Layer 5 of a small transformer language model trained on English Wikipedia (13 layers, counted from 0, width 64).
In attention head 1, each number of a token's query or key is one row of weights dot the token's vector x. A token spreads its attention over itself and the tokens before it by the softmax of 0.177 times query dot key.
The model reads these tokens: "|" " " "1" "0" " |" " Ren" "ton" " (" "R" ")" " |" " " "1" "8" " |" " " "1" " |" " " "2" " |" " " "1" "5" " |" " " "2" "3" " |" " " "5" "7"

Query weights of the head. A number n stands for (n - 500) times 0.0013.
q0: 507 575 585 578 583 807 597 739 489 486 661 521 552 457 454 417 601 435 590 345 524 420 529 493 432 429 577 421 594 347 528 691 324 462 710 424 603 357 378 536 635 560 642 355 568 499 379 400 410 546 250 528 419 574 593 398 571 703 699 372 447 575 354 219
q1: 529 391 498 455 423 481 509 474 332 526 422 525 646 656 452 673 570 325 674 621 627 539 698 438 486 581 688 382 365 621 610 508 291 516 515 390 440 341 267 216 622 452 560 380 420 581 292 483 448 454 623 491 260 470 643 533 370 641 654 412 457 673 383 355
q2: 476 542 479 653 380 452 382 508 368 198 664 378 517 440 610 580 396 524 549 533 618 620 428 561 483 530 590 538 320 403 488 686 443 568 640 314 453 361 617 507 789 579 582 578 570 293 462 405 555 332 278 530 442 531 507 361 506 592 619 152 416 522 361 252
q3: 404 312 531 410 503 386 622 229 671 412 432 442 563 569 681 605 512 535 559 779 723 415 548 626 735 638 573 463 487 496 616 335 394 538 306 489 313 643 435 617 368 479 646 606 421 528 535 614 312 366 393 363 320 387 358 621 332 568 195 652 558 510 517 478
q4: 418 741 625 205 600 573 514 431 658 323 781 492 435 479 615 524 228 557 378 450 311 590 562 592 385 710 439 582 474 581 306 457 177 635 628 421 237 346 422 877 772 493 440 795 521 524 695 693 528 700 174 971 499 556 313 449 417 396 501 47 752 245 399 405
q5: 526 465 567 536 577 785 739 581 439 574 411 648 510 305 390 399 646 614 556 392 422 501 415 367 556 472 475 583 620 428 392 535 429 209 457 705 610 628 515 532 146 432 567 515 658 405 362 404 338 667 498 543 511 584 496 422 529 483 522 560 363 466 392 510
q6: 660 400 366 349 529 349 478 288 360 689 570 558 661 539 619 655 419 566 510 541 530 452 548 276 396 663 571 698 430 582 604 476 365 431 489 424 496 427 572 575 506 332 542 793 545 481 474 622 457 572 826 644 410 455 604 493 448 459 325 415 249 368 527 618
q7: 428 526 360 583 546 713 408 618 375 406 557 517 406 661 268 560 603 486 695 415 482 502 597 499 460 418 590 390 631 382 615 573 520 576 419 485 690 289 417 403 500 435 358 348 490 496 374 434 599 296 557 408 605 613 670 336 550 522 746 619 344 621 538 583
q8: 516 440 674 393 691 746 644 557 608 561 554 587 413 498 504 557 611 512 580 398 504 609 648 396 667 506 624 433 555 406 330 428 426 653 445 388 415 469 321 606 532 519 355 496 552 582 483 617 536 532 391 544 478 482 490 411 420 433 495 391 523 456 399 423
q9: 377 442 708 512 610 750 547 452 590 449 379 539 584 251 427 438 468 384 506 466 517 595 762 417 515 596 613 530 616 439 470 484 407 465 485 605 378 587 366 418 492 526 439 476 569 500 323 637 313 691 238 436 693 353 484 356 483 434 435 602 519 548 519 514
q10: 456 491 562 581 566 669 449 518 146 274 537 639 541 369 552 784 751 471 528 529 736 811 562 217 358 563 690 643 360 416 626 481 541 678 503 297 555 587 449 417 667 414 673 597 446 450 282 572 425 426 285 458 421 525 699 452 409 625 500 362 210 506 267 434
q11: 447 533 711 564 298 576 902 371 788 616 391 415 390 269 511 426 765 674 469 680 486 589 332 571 487 464 422 514 597 611 320 301 397 334 369 739 292 493 372 454 394 591 433 551 571 567 556 557 206 725 257 391 611 399 360 619 621 479 387 536 558 658 527 558
q12: 513 453 367 374 425 625 529 491 500 577 446 376 488 692 499 581 388 448 510 417 576 492 403 507 630 548 552 464 621 439 496 357 475 393 486 553 505 536 640 479 474 596 491 549 487 594 530 551 548 419 588 437 406 350 554 546 515 568 379 662 464 405 553 435
q13: 576 505 429 676 287 551 399 619 601 757 341 425 639 390 466 175 617 384 382 554 484 267 632 413 331 342 271 548 569 711 597 488 641 360 461 797 561 401 507 260 358 630 644 240 716 656 671 562 293 742 411 365 704 493 447 547 622 450 544 662 462 652 754 595
q14: 504 360 462 453 631 742 611 329 611 477 388 543 447 414 507 522 553 567 370 555 445 501 379 528 528 515 529 524 588 641 341 484 481 461 360 611 595 515 622 680 143 532 475 540 590 550 568 489 419 536 501 435 525 486 471 676 471 430 250 627 557 289 629 631
q15: 449 494 537 361 465 686 393 594 297 515 292 771 366 686 480 536 523 449 523 348 469 600 492 465 615 509 596 479 317 638 421 606 765 571 643 514 506 646 557 528 429 410 353 433 402 479 474 478 809 417 459 464 545 600 638 501 466 342 353 646 671 441 322 486
q16: 636 423 462 573 755 430 255 755 206 439 469 524 403 760 448 518 459 249 645 452 501 545 633 467 528 330 652 259 379 629 543 712 601 619 628 388 700 497 482 368 762 341 584 286 379 314 429 199 907 337 584 340 412 716 766 484 564 556 715 400 540 488 345 354
q17: 455 524 550 620 317 480 439 549 416 360 633 650 511 400 404 623 549 558 453 643 538 559 418 451 303 482 536 469 518 644 567 455 530 413 597 503 561 466 558 414 454 585 720 546 453 330 615 615 517 426 319 522 442 513 472 445 473 553 439 423 488 601 462 657
q18: 469 421 533 430 522 372 772 461 554 608 664 556 610 655 548 554 395 555 504 392 535 448 695 351 451 540 564 560 503 463 486 392 635 524 667 412 504 436 471 753 635 287 317 567 442 524 466 584 494 559 663 491 428 423 611 319 383 480 377 395 484 318 343 514
q19: 512 529 533 413 330 622 377 413 876 508 401 545 494 663 498 297 169 495 280 376 340 351 340 684 626 538 349 383 665 664 437 368 510 307 446 699 317 550 360 455 438 747 457 487 477 646 624 587 505 654 407 519 656 360 301 679 558 411 442 772 873 587 550 539
q20: 589 557 397 349 553 473 464 566 665 612 529 330 472 626 426 368 317 474 498 571 371 534 492 537 590 533 481 354 566 521 514 326 426 564 478 580 249 477 567 769 520 542 497 453 571 562 718 676 653 601 360 603 630 465 454 458 478 275 494 520 701 456 584 466
q21: 466 343 454 423 467 357 648 380 447 610 711 388 651 611 511 504 533 736 524 607 605 350 469 579 525 643 536 477 495 637 655 382 325 388 494 350 461 478 519 611 500 384 524 608 538 350 410 437 447 485 483 657 394 447 644 521 299 692 507 434 401 659 416 680
q22: 589 626 611 535 674 469 535 532 561 531 577 400 414 399 357 411 465 560 643 375 331 485 536 627 663 534 507 335 611 538 308 382 405 293 552 544 368 416 479 703 614 452 580 660 586 348 531 398 629 613 580 747 413 516 353 389 503 684 643 428 700 397 491 487
q23: 538 492 536 401 606 350 423 523 335 290 740 539 645 698 492 631 471 518 498 566 568 569 787 376 385 615 520 668 343 730 596 645 512 622 594 469 401 225 733 728 748 360 566 735 597 418 572 630 532 575 364 676 353 423 725 266 390 512 454 106 437 328 406 337
q24: 593 342 199 513 369 607 485 397 445 660 582 508 604 560 525 512 595 604 555 578 464 244 187 454 588 531 591 693 438 566 551 509 625 469 490 524 564 468 702 465 154 452 638 594 504 360 448 402 565 410 751 555 410 536 594 531 398 493 423 618 329 534 602 641
q25: 632 667 636 633 660 565 570 633 577 555 392 447 353 349 392 301 362 415 422 516 236 411 617 444 362 348 366 462 683 400 472 617 273 409 324 619 530 466 386 535 625 645 392 432 549 483 577 425 423 551 368 527 740 759 447 648 753 376 787 531 533 531 762 495
q26: 530 572 718 367 648 781 831 635 709 625 191 673 216 470 292 285 614 456 425 207 327 561 456 573 938 238 385 337 863 220 272 431 526 185 519 684 570 592 397 689 149 496 482 384 422 391 595 355 713 701 763 371 653 502 215 529 566 346 512 732 779 392 418 535
q27: 510 480 442 697 407 421 489 395 505 460 282 446 590 383 629 524 668 501 485 608 582 534 431 642 532 334 494 431 447 536 588 476 734 494 383 432 558 680 520 374 434 582 554 414 417 539 470 452 584 431 391 262 534 527 413 544 558 524 393 673 502 671 654 758
q28: 472 449 447 694 433 534 390 385 545 402 633 408 469 437 632 562 598 488 415 473 626 484 408 500 489 518 539 506 365 573 502 577 503 477 507 535 425 627 568 355 399 639 554 408 521 337 576 443 449 477 258 434 526 358 389 559 416 542 558 537 623 569 531 527
q29: 440 616 382 557 446 490 607 475 465 605 555 637 648 355 470 529 344 577 480 529 505 346 310 540 559 521 440 540 476 305 386 520 631 361 465 514 529 526 560 478 403 437 488 661 483 564 442 342 613 505 680 629 523 656 497 421 623 518 454 578 434 514 458 711
q30: 551 619 506 530 473 434 471 775 625 235 365 655 531 506 424 371 333 338 480 457 296 647 285 435 533 383 313 507 562 363 317 680 635 431 841 563 363 372 802 663 503 580 517 259 543 488 712 395 732 582 321 354 625 457 476 484 705 342 583 458 737 480 634 371
q31: 366 532 511 456 465 603 430 450 250 392 715 546 459 538 490 555 478 424 603 518 496 507 433 498 560 619 658 639 414 472 519 509 566 766 494 314 657 461 378 611 665 382 495 522 545 365 396 396 799 279 632 620 455 720 721 335 499 477 456 479 494 568 343 355

Key weights of the head. A number n stands for (n - 500) times 0.0011.
k0: 648 683 671 458 382 601 613 795 526 347 460 556 330 316 372 281 354 373 761 459 466 744 580 485 460 371 337 588 527 573 400 673 386 454 588 764 294 440 617 504 468 402 483 393 582 538 528 484 348 687 398 591 653 483 373 444 736 424 565 207 537 454 566 421
k1: 532 491 522 608 455 477 460 732 297 544 485 504 478 563 357 421 494 379 550 511 527 504 586 458 477 258 515 460 536 366 585 672 650 601 579 461 740 593 577 367 430 489 421 372 512 529 429 433 502 485 438 270 592 547 556 474 663 473 631 496 338 459 536 424
k2: 595 569 550 662 555 553 248 706 262 279 590 517 458 545 497 456 484 361 516 525 420 740 597 406 369 325 347 509 400 557 564 741 450 579 645 606 602 309 470 426 678 624 480 393 608 430 493 461 602 496 343 445 477 561 636 369 603 429 569 192 430 394 487 437
k3: 557 383 387 517 481 466 339 527 350 508 387 515 516 700 472 695 669 494 600 488 742 579 541 461 447 580 711 487 425 447 609 643 535 536 447 465 666 551 533 326 428 518 407 324 344 524 325 523 454 417 542 245 592 417 625 524 402 572 484 634 160 588 538 500
k4: 404 511 527 315 553 493 455 551 325 291 680 409 618 340 456 619 418 595 548 434 631 591 436 488 496 914 698 593 235 596 640 432 410 657 736 146 399 476 587 645 608 504 542 622 501 506 547 608 521 563 354 762 266 451 716 364 227 681 519 328 604 412 305 362
k5: 643 490 681 562 514 649 978 310 575 326 427 496 316 149 438 482 707 767 728 387 427 445 414 494 572 488 517 488 804 571 328 342 512 152 403 523 348 483 565 560 301 434 559 438 529 525 461 451 447 739 572 557 695 473 350 533 507 410 420 548 406 461 584 431
k6: 608 494 492 627 499 430 422 499 195 500 537 533 499 526 422 507 555 549 477 520 580 427 579 354 528 383 629 446 516 562 629 590 671 533 456 492 800 546 501 391 482 383 562 417 541 489 508 424 617 486 582 417 413 565 702 466 527 613 706 595 344 528 492 488
k7: 597 555 532 679 424 477 590 681 600 674 338 583 525 404 471 249 626 312 463 474 317 527 457 431 471 220 375 482 482 459 422 549 551 469 440 635 611 571 414 469 551 485 578 322 515 403 401 354 514 555 434 473 591 596 457 615 749 553 679 522 572 443 521 425
k8: 464 517 608 487 536 561 512 568 362 420 413 512 460 465 337 466 567 370 615 361 584 534 491 412 352 578 643 488 454 419 644 605 456 580 607 491 616 599 548 543 508 247 481 342 387 482 374 412 512 480 400 489 509 580 580 466 319 537 673 659 527 502 433 289
k9: 382 371 789 426 509 604 710 541 401 478 335 569 332 491 461 645 686 671 592 398 517 605 399 558 420 587 698 471 575 518 509 576 407 582 433 436 505 565 568 527 327 490 605 498 530 685 432 479 188 455 259 434 488 317 470 616 332 579 606 507 542 711 488 233
k10: 435 446 543 674 471 590 419 692 264 381 443 503 419 460 389 458 569 381 533 484 323 549 477 447 512 347 614 454 491 468 538 760 584 522 449 594 714 432 512 401 539 460 450 198 603 417 507 351 613 423 384 330 561 519 598 410 627 548 657 546 480 552 423 400
k11: 347 447 487 365 568 568 673 459 572 341 431 456 524 336 570 673 498 682 504 489 590 457 504 581 458 842 581 535 630 440 561 415 377 459 436 500 295 450 468 512 424 550 491 580 484 468 541 563 154 563 463 546 481 362 290 491 286 437 294 503 400 554 600 543
k12: 563 432 427 435 515 417 375 498 445 546 371 626 533 511 400 508 722 494 630 651 588 470 506 499 524 375 556 427 411 508 620 639 595 442 486 439 611 539 420 486 319 402 463 450 368 443 441 423 481 499 595 373 472 690 564 582 512 459 549 574 453 517 555 596
k13: 477 367 591 488 436 497 647 319 669 486 545 464 525 492 546 468 323 702 426 622 446 418 397 650 570 589 364 548 600 522 453 418 456 419 440 603 325 493 494 512 500 603 513 683 509 594 579 521 185 561 614 642 551 319 267 570 570 489 397 416 598 546 575 663
k14: 563 416 468 402 529 515 589 228 434 559 480 519 559 380 598 748 762 706 556 517 385 494 315 539 574 684 619 602 464 492 640 320 528 298 477 485 345 624 498 384 380 498 590 511 315 477 550 359 383 469 661 443 540 431 452 458 268 473 438 768 391 583 513 417
k15: 521 504 590 579 778 627 445 447 580 553 614 570 572 455 468 401 454 243 462 341 353 565 388 610 584 339 428 353 401 474 410 463 528 644 568 394 705 632 499 393 318 556 469 329 440 485 479 422 903 509 524 441 495 499 515 436 529 449 640 731 749 539 437 373
k16: 596 768 560 510 546 515 413 645 565 580 538 489 562 657 408 265 412 214 382 368 410 488 484 500 461 212 206 469 461 398 349 686 607 556 534 564 589 514 524 504 532 616 396 411 595 538 552 364 865 504 518 497 557 471 476 518 738 348 684 505 614 398 562 432
k17: 475 330 350 803 508 646 415 600 409 485 499 399 540 419 635 405 532 525 518 404 474 400 451 498 540 399 562 562 319 565 422 595 590 608 478 615 636 444 457 389 546 513 503 337 633 393 440 329 574 476 387 487 575 469 565 527 502 433 499 364 395 691 524 630
k18: 509 511 424 520 560 561 279 550 257 584 358 590 501 493 302 462 528 475 643 392 571 465 495 355 547 515 588 480 386 473 675 529 609 551 420 456 640 493 441 439 473 334 599 447 525 511 457 501 643 468 496 481 452 590 590 521 494 585 721 562 444 457 498 436
k19: 335 362 608 252 506 399 540 375 624 584 504 439 526 393 560 610 452 613 419 571 622 530 458 641 505 725 446 507 434 481 337 306 394 450 567 248 266 595 579 515 408 550 481 771 385 542 548 545 344 433 541 695 381 435 355 550 411 453 319 479 581 608 610 617
k20: 447 557 615 220 491 471 528 299 716 491 600 467 633 499 514 617 512 587 365 419 695 402 469 507 590 726 554 516 366 655 532 435 391 544 606 280 456 543 474 627 520 562 391 840 347 535 407 716 404 495 566 762 449 500 321 623 267 588 400 494 615 408 408 469
k21: 597 521 333 713 448 578 291 531 260 473 436 488 520 479 356 507 593 416 573 493 702 569 507 438 405 426 562 568 407 476 538 596 713 554 471 494 727 507 483 435 449 365 638 361 529 463 477 577 494 386 534 333 444 472 532 495 568 626 497 459 223 409 452 562
k22: 547 606 569 166 504 618 697 397 664 368 490 347 547 448 397 563 430 562 453 389 698 560 502 524 420 779 492 678 531 473 426 360 513 571 558 303 280 443 552 789 453 391 402 754 500 367 568 599 550 492 576 709 383 640 485 566 411 463 489 308 402 356 363 482
k23: 683 459 566 588 536 534 213 518 112 385 495 434 498 483 387 405 429 463 487 412 473 425 538 385 484 393 637 428 312 631 554 653 494 514 587 448 687 463 601 339 540 519 636 450 580 439 399 377 629 469 376 439 445 525 655 474 549 553 717 379 403 351 363 407
k24: 604 481 406 685 569 440 439 423 340 552 443 525 540 424 442 459 591 397 489 506 577 464 524 388 469 258 489 374 465 602 640 471 673 335 475 560 693 558 408 416 436 414 583 310 502 482 560 343 641 477 620 375 503 630 556 548 603 486 469 624 280 525 417 645
k25: 429 561 530 378 419 424 663 412 777 551 615 453 456 410 569 499 479 605 348 568 416 506 535 541 524 637 373 540 603 538 339 348 387 499 507 587 307 454 576 571 590 497 463 613 561 560 480 602 337 654 518 677 436 345 331 443 422 552 412 402 573 454 525 434
k26: 455 573 537 161 618 547 773 245 787 612 476 477 446 402 412 552 458 549 572 527 425 411 328 531 511 749 466 496 530 533 320 212 439 449 479 485 226 597 539 733 398 456 346 709 435 557 516 551 486 624 543 650 494 477 281 583 397 392 497 656 568 500 558 497
k27: 315 443 466 656 543 507 558 394 842 550 565 505 334 692 621 467 493 404 337 611 359 547 410 608 458 549 431 549 519 342 467 394 522 512 331 745 450 544 329 421 501 787 352 379 513 490 689 536 358 315 625 353 652 339 421 628 570 361 373 579 467 626 699 593
k28: 492 464 597 551 528 616 437 439 554 371 464 581 432 447 820 678 377 516 354 579 589 612 268 735 413 455 472 663 415 615 488 547 449 556 461 496 550 396 402 421 559 603 477 397 424 555 546 434 491 297 444 397 621 397 377 545 459 391 140 345 466 625 601 395
k29: 404 448 402 418 437 320 517 542 633 543 630 421 508 372 581 496 736 640 538 399 349 545 550 510 478 565 340 400 619 650 507 113 588 418 427 504 562 468 470 589 452 362 518 495 560 455 691 693 490 515 699 645 478 558 609 617 410 498 451 531 561 496 504 651
k30: 444 522 663 297 452 550 505 397 602 469 621 441 534 396 563 549 384 604 434 482 379 542 445 593 492 601 399 459 499 610 474 340 334 603 486 563 276 540 487 503 523 660 399 813 513 462 545 588 527 637 448 671 546 461 302 452 458 387 365 444 672 486 488 533
k31: 550 520 383 686 575 510 433 694 405 569 475 642 556 521 413 413 584 339 491 321 387 521 532 380 451 348 484 396 455 538 523 653 638 566 587 499 649 467 495 487 515 435 445 272 460 510 554 406 750 494 501 446 482 542 585 477 529 595 674 552 459 443 395 453

The vector x that enters this layer's attention at each token. A number n stands for (n - 500) times 0.012.
0 "|": 363 288 518 231 537 497 701 295 706 578 514 441 433 513 552 625 500 747 579 489 469 426 536 742 409 893 530 474 447 410 542 287 494 473 496 431 314 572 499 382 518 487 546 600 408 501 480 455 225 516 593 655 517 543 394 519 417 547 255 560 634 540 571 589
1 " ": 441 345 465 278 546 561 784 339 795 592 461 409 455 455 562 619 507 617 594 504 519 465 511 612 386 930 535 585 465 410 487 207 495 560 475 395 277 516 530 464 423 490 506 639 410 578 498 483 235 496 634 748 545 521 343 462 391 516 276 536 517 499 524 596
2 "1": 368 352 463 236 487 538 750 392 816 549 521 475 433 491 544 627 563 640 549 510 476 480 456 527 405 945 535 589 468 403 516 202 478 556 521 455 294 523 468 474 441 456 455 671 421 566 514 491 276 524 630 781 544 524 402 397 385 522 249 616 550 515 551 569
3 "0": 408 314 463 244 489 542 749 368 799 559 464 499 445 505 557 610 509 618 534 520 457 470 512 530 451 951 608 588 481 391 490 201 497 574 469 436 277 538 444 482 456 453 444 676 429 574 457 502 279 563 594 760 489 549 357 418 390 544 259 599 595 513 532 593
4 " |": 398 359 502 265 566 556 763 342 806 604 504 445 499 474 530 660 491 648 543 482 501 419 561 562 421 921 609 436 398 456 462 254 500 554 476 411 284 552 478 436 475 456 454 656 401 549 444 480 277 487 621 758 543 496 337 486 387 539 285 577 567 514 535 633
5 " Ren": 444 427 512 188 515 526 732 402 789 539 485 419 480 477 413 625 564 710 516 436 497 442 554 558 450 835 464 536 492 444 581 179 549 561 477 352 261 560 522 454 493 498 501 695 372 508 568 534 313 437 600 746 595 486 371 462 337 597 245 655 534 498 466 577
6 "ton": 416 434 522 207 527 547 735 430 816 584 463 455 478 484 512 612 546 618 448 511 553 356 477 533 491 937 554 484 511 405 483 222 508 579 534 374 329 522 469 505 442 455 457 685 455 567 558 501 281 477 649 771 495 528 342 445 351 667 234 583 532 471 479 522
7 " (": 434 384 552 198 572 523 724 410 762 565 499 397 449 470 574 678 547 642 631 519 479 442 507 629 450 892 564 499 407 445 522 249 537 552 476 395 306 534 537 480 477 453 421 642 415 537 529 517 254 453 627 800 528 502 273 431 327 523 326 563 528 516 495 493
8 "R": 418 411 474 208 524 581 788 396 739 502 361 433 461 456 466 648 561 602 581 529 547 457 511 584 384 911 525 514 490 437 499 292 477 523 474 378 207 467 476 498 447 487 472 739 479 585 534 538 362 508 473 768 534 554 393 438 321 638 258 650 595 468 509 523
9 ")": 440 415 542 238 581 534 720 401 788 563 544 468 485 474 532 702 510 600 564 512 492 437 540 584 444 971 630 468 452 390 485 282 464 515 517 387 300 532 458 448 424 462 429 660 406 528 490 528 299 454 592 799 556 499 265 430 345 590 317 569 518 431 519 552
10 " |": 410 372 477 215 570 558 765 364 793 579 531 432 498 482 525 688 503 623 543 507 520 437 541 561 429 948 641 420 368 461 476 285 492 556 503 394 264 516 495 462 462 465 444 670 401 531 453 484 297 491 584 745 548 512 346 489 366 548 304 554 579 479 530 597
11 " ": 460 365 450 224 569 559 761 370 795 562 466 402 458 482 553 656 488 541 581 517 540 493 481 584 407 955 610 580 409 439 479 224 503 604 485 345 270 482 549 512 437 485 481 652 378 575 524 497 310 462 592 747 534 536 361 468 350 513 309 524 549 466 497 576
12 "1": 374 375 440 175 498 545 728 422 813 520 550 474 445 513 535 669 556 580 523 524 499 497 428 504 421 969 593 580 416 432 515 230 494 592 550 409 285 501 465 511 455 456 432 676 404 555 544 498 346 498 577 769 525 540 432 406 340 515 273 604 587 481 532 550
13 "8": 379 352 456 171 507 564 747 445 805 540 501 483 481 512 525 704 502 580 478 520 508 479 505 498 425 960 610 537 452 419 490 234 475 584 500 377 279 534 450 536 486 461 468 698 417 573 552 507 360 481 554 705 497 590 394 421 343 535 236 586 608 470 506 546
14 " |": 406 377 493 219 573 564 738 362 795 587 522 438 502 496 514 684 490 609 531 479 525 437 542 551 443 952 649 422 352 479 465 273 499 575 507 375 271 529 490 474 476 458 441 664 384 538 462 489 325 475 570 745 539 509 352 489 352 537 306 571 602 488 519 609
15 " ": 456 371 463 226 575 564 735 367 796 569 461 409 460 495 544 655 474 527 571 493 543 494 482 577 420 959 621 579 392 452 469 217 510 622 489 327 278 494 544 523 454 477 477 646 361 577 531 502 335 446 579 747 526 537 368 468 337 505 310 535 570 477 488 587
16 "1": 371 384 453 175 501 552 703 419 813 528 546 478 447 522 525 669 543 567 515 500 500 498 427 498 431 973 599 578 401 443 504 223 500 609 557 392 293 511 464 519 471 452 430 670 391 554 551 502 372 483 561 771 519 540 439 404 329 509 274 610 607 488 523 563
17 " |": 399 382 481 217 574 581 723 368 790 584 538 441 502 487 516 685 488 610 532 463 521 440 524 546 443 948 658 430 341 495 464 268 502 585 521 365 279 524 486 488 465 463 443 654 383 524 484 488 347 467 546 754 535 516 361 484 344 532 302 564 615 489 517 623
18 " ": 450 377 458 224 574 576 719 373 791 565 475 412 462 489 543 655 471 530 571 477 537 496 468 573 422 955 631 581 383 465 467 213 512 630 502 317 286 490 540 534 449 481 477 636 360 564 549 501 357 440 557 754 521 542 377 464 330 504 307 530 584 478 484 599
19 "2": 375 379 458 162 499 543 700 405 797 535 521 484 475 509 581 654 507 559 507 506 516 461 426 507 465 966 636 570 427 475 492 215 525 610 572 372 276 498 439 543 444 451 418 644 433 582 539 489 403 466 463 770 515 594 454 408 324 516 294 604 611 466 502 580
20 " |": 397 388 477 218 576 590 708 375 787 580 548 443 509 484 514 680 482 612 532 446 515 443 514 539 443 946 664 432 337 506 461 265 505 592 527 354 283 520 484 499 463 462 442 651 381 517 497 491 364 462 534 763 528 520 371 483 336 530 303 557 622 487 515 632
21 " ": 448 385 455 223 576 583 704 381 787 562 483 414 467 488 541 651 465 530 574 459 528 498 460 568 424 954 635 583 378 475 464 211 513 639 510 308 290 487 538 543 450 477 478 633 357 560 559 503 373 435 547 761 510 544 388 464 323 502 313 521 592 476 482 606
22 "1": 365 397 446 177 504 568 674 431 800 522 566 481 461 515 521 660 528 567 519 469 487 504 412 491 433 964 617 581 386 462 496 226 504 627 575 372 304 505 457 540 465 454 430 658 390 539 580 506 412 472 532 781 502 551 456 407 311 507 278 589 627 484 519 577
23 "5": 363 354 470 195 533 563 665 429 801 521 543 502 491 504 519 657 499 548 479 473 524 484 476 511 455 953 650 539 408 441 474 220 495 630 544 332 319 514 457 566 460 434 415 659 437 587 589 518 422 495 525 753 469 557 391 420 318 543 248 582 641 460 502 588
24 " |": 400 397 489 215 575 579 686 377 783 587 540 443 516 501 504 675 468 601 526 441 519 439 522 534 453 950 665 428 328 513 457 265 503 604 530 344 286 524 483 509 483 453 441 652 371 527 496 498 372 456 536 766 521 520 372 490 329 526 312 559 629 485 509 633
25 " ": 451 392 467 220 576 575 686 383 782 565 480 414 473 500 533 649 453 520 567 452 532 498 466 564 432 957 635 577 369 480 461 214 513 649 513 298 294 490 539 550 469 470 475 633 348 564 561 510 382 429 546 763 505 546 391 469 314 500 319 521 600 475 477 606
26 "2": 375 394 468 155 501 545 667 415 789 536 527 484 486 520 568 646 485 552 504 483 512 462 426 501 472 966 642 567 412 488 483 218 526 628 583 354 284 498 438 559 464 442 417 641 425 577 552 496 429 456 457 781 500 599 468 416 308 514 304 591 628 462 494 587
27 "3": 382 359 478 182 500 543 655 429 796 554 524 502 486 525 528 656 461 554 505 470 527 479 471 484 472 967 659 545 411 473 462 230 510 619 563 349 289 543 461 569 491 430 386 670 424 585 585 496 421 436 500 762 478 572 410 419 309 528 310 574 635 449 488 597
28 " |": 402 404 496 213 575 576 670 382 781 586 541 442 523 509 497 670 459 596 524 433 520 438 523 529 460 952 667 427 323 518 452 264 504 611 532 336 289 524 483 518 495 444 441 656 368 530 497 502 381 452 538 769 512 519 378 494 322 524 317 555 632 484 506 634
29 " ": 452 397 472 218 577 572 671 386 779 564 480 414 479 507 528 644 443 517 568 446 532 498 466 560 439 958 639 578 364 487 457 214 512 654 516 291 297 491 540 559 479 462 475 636 346 564 560 513 390 424 545 767 498 545 397 473 309 499 325 518 604 474 476 606
30 "5": 365 366 463 190 534 568 640 443 790 513 562 499 498 501 513 655 488 545 483 461 521 483 464 507 457 949 655 542 394 453 471 225 496 639 563 317 328 504 460 582 461 432 417 656 439 573 608 523 447 488 507 761 457 563 404 424 306 542 257 561 646 454 501 593
31 "7": 376 393 499 179 503 558 640 465 776 546 530 483 493 528 498 664 475 546 486 456 521 478 477 480 436 952 625 521 394 483 475 242 487 636 533 322 314 538 446 591 520 441 422 703 398 560 613 519 427 463 532 747 473 593 415 432 294 533 249 578 654 464 471 578

Token 15 " ".
Which token does it look at most? 15 " "

Token 24 " |".
Which two tokens does it look at most, in order? 21 " ", 24 " |"

Token 17 " |".
Which two tokens does it look at most, in order? 15 " ", 17 " |"

Token 21 " ".
Which token does it look at most? 21 " "

Token 5 " Ren".
Which token does it look at most? 5 " Ren"

Token 18 " ".
Which token does it look at most, and with what share of its attention? 18 " ", with about 30%

Token 16 "1".
Which token does it look at most, and with what share of its attention? 15 " ", with about 30%

Token 14 " |".
Which two tokens does it look at most, in order? 14 " |", 11 " "

Token 11 " ".
Which two tokens does it look at most, in order? 11 " ", 10 " |"

Token 7 " (".
Which token does it look at most, and with what share of its attention? 6 "ton", with about 30%

Token 4 " |".
Which token does it look at most, and with what share of its attention? 0 "|", with about 40%

Token 6 "ton".
Which token does it look at most, and with what share of its attention? 5 " Ren", with about 50%

Token 25 " ".
Which token does it look at most? 25 " "

Token 31 "7".
Which token does it look at most? 30 "5"

Token 28 " |".
Which token does it look at most, and with what share of its attention? 25 " ", with about 20%

Token 29 " ".
Which token does it look at most? 29 " "